Layer 7 of a small transformer language model trained on English Wikipedia (16 layers, counted from 0, width 64).
A neuron's activation on a vector x is GELU(weights . x), where the dot is the dot product.
The model reads these tokens: " W" "est" " G" "erman" "y" " 2" "–" "0" " in" " the" " f" "inal" "." " He" " m"

The vector x that enters this layer's MLP at each token. A number n stands for (n - 500) times 0.0069.
0 " W": 421 372 307 390 823 710 433 305 641 521 440 435 429 521 513 741 472 430 574 628 542 422 382 558 436 515 425 399 454 482 473 617 565 460 599 583 578 303 329 304 430 483 409 619 409 632 747 588 443 380 210 553 575 430 431 609 417 542 364 868 545 760 398 544
1 "est": 569 481 508 509 491 319 601 542 684 315 569 418 509 616 517 707 273 478 784 430 591 358 398 630 467 605 175 648 310 488 405 617 459 507 399 727 548 310 416 232 449 347 617 420 516 638 511 734 397 491 457 526 531 433 227 656 554 413 195 800 599 582 552 491
2 " G": 585 522 598 522 576 437 421 254 628 415 483 412 505 544 487 660 271 293 475 443 611 420 517 557 332 724 511 601 468 555 351 562 435 352 591 608 654 386 562 464 448 366 484 660 339 671 454 570 516 596 453 539 655 453 391 480 338 516 379 869 582 667 277 503
3 "erman": 627 466 351 501 573 643 653 582 650 387 530 327 475 627 622 427 407 462 700 413 577 360 354 479 471 664 290 552 252 504 149 283 532 654 560 715 481 447 337 362 290 363 369 373 536 750 403 736 496 546 448 483 555 494 350 384 499 479 711 705 406 517 732 627
4 "y": 535 325 572 379 597 396 598 587 604 595 497 604 449 648 383 618 251 467 517 515 488 409 580 426 459 640 734 484 135 489 390 200 603 446 494 691 622 422 510 240 288 283 287 614 511 559 501 484 531 658 478 426 609 552 709 737 537 341 319 708 508 560 515 539
5 " 2": 334 189 490 546 732 484 468 287 589 758 518 493 400 676 534 547 227 455 420 508 537 576 375 646 503 695 714 513 314 602 412 433 502 523 412 486 424 341 305 390 335 510 456 590 733 551 702 447 477 482 446 330 536 558 516 569 598 428 621 716 332 622 616 483
6 "–": 586 311 651 526 439 518 394 398 360 577 417 509 469 577 611 449 242 507 666 408 555 472 636 430 523 898 582 653 451 507 505 530 512 532 555 423 728 290 387 217 357 565 477 510 576 376 418 741 544 90 569 392 460 348 339 615 552 504 720 638 513 607 271 575
7 "0": 404 191 515 403 570 456 598 425 437 525 538 353 336 646 537 567 220 600 541 532 652 465 687 585 543 644 684 617 365 693 520 530 626 613 434 442 558 339 324 305 306 454 236 532 533 555 489 610 458 406 439 474 361 501 508 652 568 476 399 744 256 643 564 598
8 " in": 374 551 288 538 483 577 487 443 608 526 580 488 528 425 521 680 202 598 743 571 596 517 599 410 525 611 576 404 161 479 454 712 391 556 649 318 542 313 286 515 311 649 514 416 484 798 549 592 543 598 541 430 515 394 500 461 505 457 222 634 302 529 595 608
9 " the": 405 598 390 517 489 414 429 575 440 550 461 564 456 467 466 491 23 507 527 555 477 496 524 577 617 674 362 379 109 721 404 479 571 716 538 463 673 357 429 426 415 500 558 811 326 629 362 560 511 572 483 439 587 495 501 587 472 507 513 583 509 499 672 515
10 " f": 579 439 576 535 473 364 496 468 580 680 411 632 568 214 529 662 208 536 503 561 588 413 543 600 431 523 203 539 555 421 505 851 624 285 408 394 467 336 580 391 579 367 411 529 562 588 753 731 418 624 453 693 456 510 545 377 398 216 516 563 505 636 386 645
11 "inal": 713 381 481 557 327 680 695 646 515 381 659 469 491 422 564 440 180 451 451 446 661 623 646 500 438 546 329 467 195 518 372 501 634 461 442 745 525 403 379 316 462 360 548 233 456 606 377 654 453 680 363 659 456 448 519 467 366 546 715 625 435 645 582 589
12 ".": 549 654 610 368 725 601 619 550 461 520 674 452 605 534 467 593 222 446 564 521 337 491 448 401 588 751 730 422 407 534 437 552 616 544 501 428 537 340 335 400 407 506 544 521 574 360 654 501 255 110 422 429 521 460 496 587 550 274 783 573 381 733 375 517
13 " He": 531 514 445 303 657 685 435 455 404 471 435 417 422 295 495 551 412 609 618 483 373 663 386 483 440 659 240 237 202 825 520 572 626 579 464 549 660 497 679 418 434 430 450 738 398 714 653 407 569 566 392 414 659 631 194 550 383 684 373 536 499 457 586 471
14 " m": 284 707 303 418 611 629 440 467 394 359 350 388 606 599 519 678 367 427 702 577 287 411 621 439 397 573 579 414 493 311 607 731 722 515 541 430 680 393 363 386 552 476 475 608 713 493 702 385 590 450 432 512 439 466 738 242 393 302 840 587 577 631 393 505

Each question shows the input weights of one neuron of the MLP. A number n stands for (n - 500) times 0.0017.

n28: 438 753 613 651 468 349 519 334 464 492 527 669 585 355 406 403 698 590 409 568 274 560 690 392 481 426 667 393 617 615 373 472 245 654 523 332 426 510 414 440 579 568 519 395 584 513 337 377 489 684 608 694 396 444 591 395 486 347 321 628 543 335 424 524
On which token does it fire most, and how strongly? 8 " in", at about 0.38

n187: 520 658 591 556 373 658 293 368 521 464 469 522 389 557 409 566 467 607 583 608 355 470 488 432 641 351 511 529 395 341 546 516 381 488 582 442 470 543 687 525 520 645 462 327 423 497 512 464 557 666 347 606 503 385 721 607 295 565 541 460 499 549 624 563
On which two tokens does it fire most, strongest first? 8 " in", 14 " m"

n179: 487 507 586 390 492 643 486 603 643 497 535 588 564 312 323 403 439 438 361 534 482 402 315 522 545 455 510 440 557 655 410 293 537 503 585 556 418 729 461 644 553 560 434 541 526 310 437 505 282 608 292 647 547 606 536 749 388 293 436 433 531 460 597 485
On which two tokens does it fire most, strongest first? 4 "y", 12 "."

n50: 635 505 284 750 331 627 635 696 513 541 540 537 482 291 447 517 503 511 110 410 401 575 442 542 511 582 426 480 570 604 520 459 564 504 345 533 407 611 548 613 738 506 522 264 284 451 428 429 584 683 618 665 423 566 486 465 557 377 479 421 508 433 506 427
On which two tokens does it fire most, strongest first? 11 "inal", 10 " f"

n146: 311 413 581 594 424 441 396 585 573 426 489 410 436 630 492 420 496 510 466 443 569 390 479 476 570 592 501 692 552 633 589 396 509 589 622 304 215 444 516 807 507 636 596 604 609 396 593 297 395 478 608 524 416 561 510 609 441 474 291 486 395 526 474 454
On which two tokens does it fire most, strongest first? 5 " 2", 7 "0"

n59: 571 612 550 592 303 357 626 664 514 410 623 590 535 515 540 566 388 615 580 533 401 487 400 516 632 337 430 522 490 393 795 394 481 519 545 542 383 602 438 472 488 602 396 403 455 475 457 453 552 697 627 407 622 454 502 377 486 352 420 441 542 427 653 458
On which token does it fire most, and how strongly? 1 "est", at about 0.53

n88: 549 491 454 486 537 503 598 573 576 523 629 669 549 403 469 542 775 470 437 509 605 520 411 611 371 290 512 399 615 468 468 497 473 506 500 551 349 447 459 507 558 395 393 491 433 598 234 542 454 454 361 499 452 575 457 561 495 468 447 569 474 371 487 338
On which token does it fire most? 0 " W"

n102: 654 417 434 552 474 515 383 507 425 291 337 748 543 531 275 628 621 540 518 598 492 481 222 377 396 389 530 619 624 437 545 515 315 516 716 420 419 413 689 678 386 574 419 569 400 460 553 526 592 531 417 575 558 546 740 283 481 673 487 519 546 413 408 500
On which token does it fire most? 2 " G"

n176: 647 410 300 650 519 394 607 599 259 450 422 554 332 578 521 262 531 391 368 647 337 499 530 486 532 474 395 559 536 550 543 485 695 463 391 432 448 466 659 443 497 486 506 359 485 477 406 326 537 632 492 499 541 832 450 503 715 479 202 483 577 344 740 455
On which three tokens does it fire most, strongest first? 13 " He", 4 "y", 9 " the"

n165: 495 756 460 592 275 317 559 489 676 503 398 603 603 507 444 527 399 296 279 561 466 427 329 525 614 586 453 334 494 505 734 570 411 503 442 522 473 510 538 698 676 579 594 381 438 479 569 538 509 782 468 419 457 526 695 479 532 442 433 346 454 517 443 546
On which two tokens does it fire most, strongest first? 10 " f", 9 " the"

n122: 723 498 395 509 413 597 541 413 566 490 411 599 559 254 511 509 486 659 530 534 492 554 357 593 537 331 528 348 634 502 647 467 341 677 424 545 181 701 534 551 651 441 505 410 410 487 316 581 534 542 391 411 303 490 473 517 591 481 635 498 494 396 589 559
On which token does it fire most? 11 "inal"

n133: 486 332 512 434 315 471 425 582 600 515 546 507 512 534 580 434 484 748 615 436 587 365 390 291 756 607 604 399 538 544 720 291 446 414 476 525 433 715 401 592 509 555 567 565 346 368 375 447 285 561 323 457 497 598 679 535 456 465 378 366 473 322 641 477
On which token does it fire most? 4 "y"

n83: 443 468 592 455 592 404 642 560 298 517 582 315 401 374 654 592 527 421 462 466 314 489 504 716 482 364 604 575 710 515 552 412 433 793 392 551 547 547 523 580 586 540 495 297 623 638 382 333 532 514 629 467 321 419 656 596 581 448 376 430 496 356 376 386
On which token does it fire most, and how strongly? 7 "0", at about 0.12

n117: 502 505 509 509 485 504 491 500 498 497 504 489 501 504 486 498 489 507 500 496 504 496 484 488 483 489 501 501 498 495 503 487 513 495 489 477 496 509 498 506 503 495 502 498 496 503 505 517 498 503 501 483 497 507 501 504 504 512 499 534 509 504 514 490
On which token does it fire most? 1 "est"

n137: 671 517 539 472 403 460 560 584 523 521 465 590 448 595 467 457 413 409 387 616 296 449 385 702 582 442 624 481 448 459 516 221 471 427 410 551 526 537 439 494 585 392 587 250 540 421 719 421 539 593 466 422 622 600 478 640 635 463 518 389 416 624 681 465
On which token does it fire most? 4 "y"

n182: 634 440 463 599 371 658 530 503 409 399 594 579 585 603 515 483 506 458 480 464 449 377 525 468 597 453 401 535 559 565 445 363 406 372 404 541 459 516 303 654 549 599 570 526 458 410 541 523 410 532 492 505 686 601 670 530 411 565 443 416 428 566 497 498
On which token does it fire most? 11 "inal"

n82: 746 517 585 516 454 325 519 600 427 675 525 624 658 437 492 355 550 400 455 530 548 381 499 410 500 481 683 514 531 324 587 572 462 515 263 246 465 488 575 611 432 528 693 375 344 234 702 471 295 379 490 445 551 579 651 496 806 546 409 444 482 568 427 624
On which three tokens does it fire most, strongest first? 12 ".", 10 " f", 6 "–"

n86: 495 548 541 611 555 393 336 577 676 298 469 490 343 511 290 281 483 427 410 639 479 384 472 727 483 455 587 277 468 629 453 234 462 662 647 484 564 431 483 674 646 690 425 426 338 450 468 524 305 637 438 597 642 676 502 727 502 405 397 498 780 540 541 440
On which three tokens does it fire most, strongest first? 9 " the", 4 "y", 2 " G"

n49: 569 464 660 543 533 482 464 480 458 371 336 477 450 518 585 242 654 608 472 506 335 285 537 588 470 394 570 630 554 346 464 162 512 725 558 452 569 452 625 458 586 507 582 381 504 646 610 503 498 495 669 572 431 411 631 451 431 565 358 553 648 478 505 484
On which two tokens does it fire most, strongest first? 3 "erman", 4 "y"

n150: 501 498 508 522 509 498 516 492 504 510 521 488 501 489 472 496 516 506 498 515 509 501 491 515 515 507 500 499 492 509 493 513 523 505 507 514 501 507 504 495 494 514 505 504 512 495 489 493 508 499 513 494 497 492 517 496 497 505 498 491 501 495 477 515
On which token does it fire most, and how strongly? 12 ".", at about 0.014

n191: 814 564 619 720 401 287 381 523 460 594 408 414 449 476 527 437 532 478 489 241 493 466 473 694 464 518 501 650 693 488 479 303 423 491 520 514 439 537 495 507 685 372 422 265 564 435 436 604 658 585 640 544 549 677 461 322 553 664 534 332 388 417 431 684
On which token does it fire most, and how strongly? 3 "erman", at about 0.4

n109: 714 484 486 536 367 442 391 608 537 564 517 436 603 549 380 458 530 562 514 659 358 512 493 539 389 361 496 617 499 268 632 395 406 454 551 513 394 565 488 484 495 461 471 229 334 478 649 490 564 480 485 682 502 668 674 384 617 502 503 456 582 469 516 650
On which token does it fire most? 10 " f"

n156: 625 564 643 751 319 374 458 465 593 729 418 515 243 442 308 292 606 333 520 736 531 487 515 513 580 484 408 475 581 531 499 423 409 399 421 322 386 573 599 459 418 641 405 409 395 492 571 666 515 667 381 632 558 623 603 576 557 477 540 325 551 341 460 519
On which token does it fire most? 10 " f"

n32: 541 528 368 679 597 505 260 454 318 532 479 681 256 483 285 255 592 318 297 655 345 670 473 479 436 468 398 353 643 505 560 191 496 649 471 413 679 550 582 522 683 953 417 426 557 564 426 531 580 483 389 525 542 721 549 353 571 303 337 479 630 378 482 609
On which token does it fire most? 13 " He"

n30: 580 477 488 586 527 698 385 446 456 463 445 444 523 279 526 450 526 408 376 396 583 353 726 437 682 596 631 362 699 297 618 455 506 476 395 400 444 550 489 535 579 610 610 390 469 472 548 430 549 369 569 354 447 376 351 704 618 610 370 370 642 443 374 627
On which token does it fire most? 6 "–"

n10: 595 664 371 559 277 405 418 422 466 592 617 618 542 479 342 542 530 589 408 587 408 559 490 484 439 513 510 408 593 424 445 494 379 452 452 586 441 537 466 558 500 407 447 414 472 508 336 617 573 636 424 594 375 569 361 460 573 367 493 614 453 461 374 475
On which two tokens does it fire most, strongest first? 10 " f", 11 "inal"

n37: 572 497 494 618 454 624 506 392 518 507 516 495 559 339 572 314 412 524 378 644 597 415 612 485 562 525 684 494 558 428 678 440 322 513 555 311 343 559 536 677 440 568 776 364 402 374 367 501 539 358 599 574 314 632 503 402 602 416 411 581 649 581 513 412
On which token does it fire most? 6 "–"

n134: 601 422 625 635 531 455 439 426 436 439 439 475 464 328 468 522 700 245 509 478 536 406 557 474 506 537 582 394 667 650 477 379 639 803 371 484 657 682 594 364 503 306 528 440 456 550 304 389 471 537 570 489 616 570 569 538 487 385 440 413 524 647 513 510
On which two tokens does it fire most, strongest first? 4 "y", 2 " G"

n85: 465 798 438 607 444 431 365 370 592 475 313 655 407 417 392 524 542 408 489 789 462 533 293 551 499 479 682 374 614 505 686 471 415 490 521 399 505 636 545 516 478 441 511 470 407 520 512 423 608 723 450 620 702 466 584 289 451 442 497 501 742 464 418 620
On which three tokens does it fire most, strongest first? 14 " m", 2 " G", 10 " f"

n139: 525 583 367 526 438 695 298 372 690 368 691 590 635 419 554 442 634 409 543 316 639 399 498 467 617 576 769 449 622 577 537 504 571 584 364 275 460 584 357 652 652 622 451 551 508 336 254 534 465 490 692 502 441 433 415 540 569 627 512 379 515 249 437 567
On which token does it fire most? 6 "–"

n34: 463 440 514 681 350 219 383 597 583 274 361 662 602 787 380 261 571 491 449 549 464 427 499 359 370 443 388 624 606 503 450 642 685 613 419 492 350 434 677 513 472 510 620 499 363 386 515 281 450 884 361 450 499 483 622 562 551 636 558 478 318 578 679 567
On which token does it fire most? 11 "inal"

n124: 510 509 656 564 474 606 468 529 574 401 569 524 556 409 489 462 612 320 230 597 330 448 592 426 683 554 488 496 578 492 570 377 399 601 405 487 524 457 337 464 637 529 541 250 530 572 207 447 548 612 567 408 488 311 460 504 417 571 618 524 644 476 582 495
On which token does it fire most? 11 "inal"

n132: 507 525 571 561 454 391 560 650 455 419 484 388 513 416 475 435 592 652 467 636 594 517 550 375 623 640 513 420 515 417 512 439 607 584 376 377 484 507 479 504 617 434 632 329 546 500 630 468 447 637 379 584 627 636 354 442 480 488 264 451 421 492 426 625
On which two tokens does it fire most, strongest first? 10 " f", 13 " He"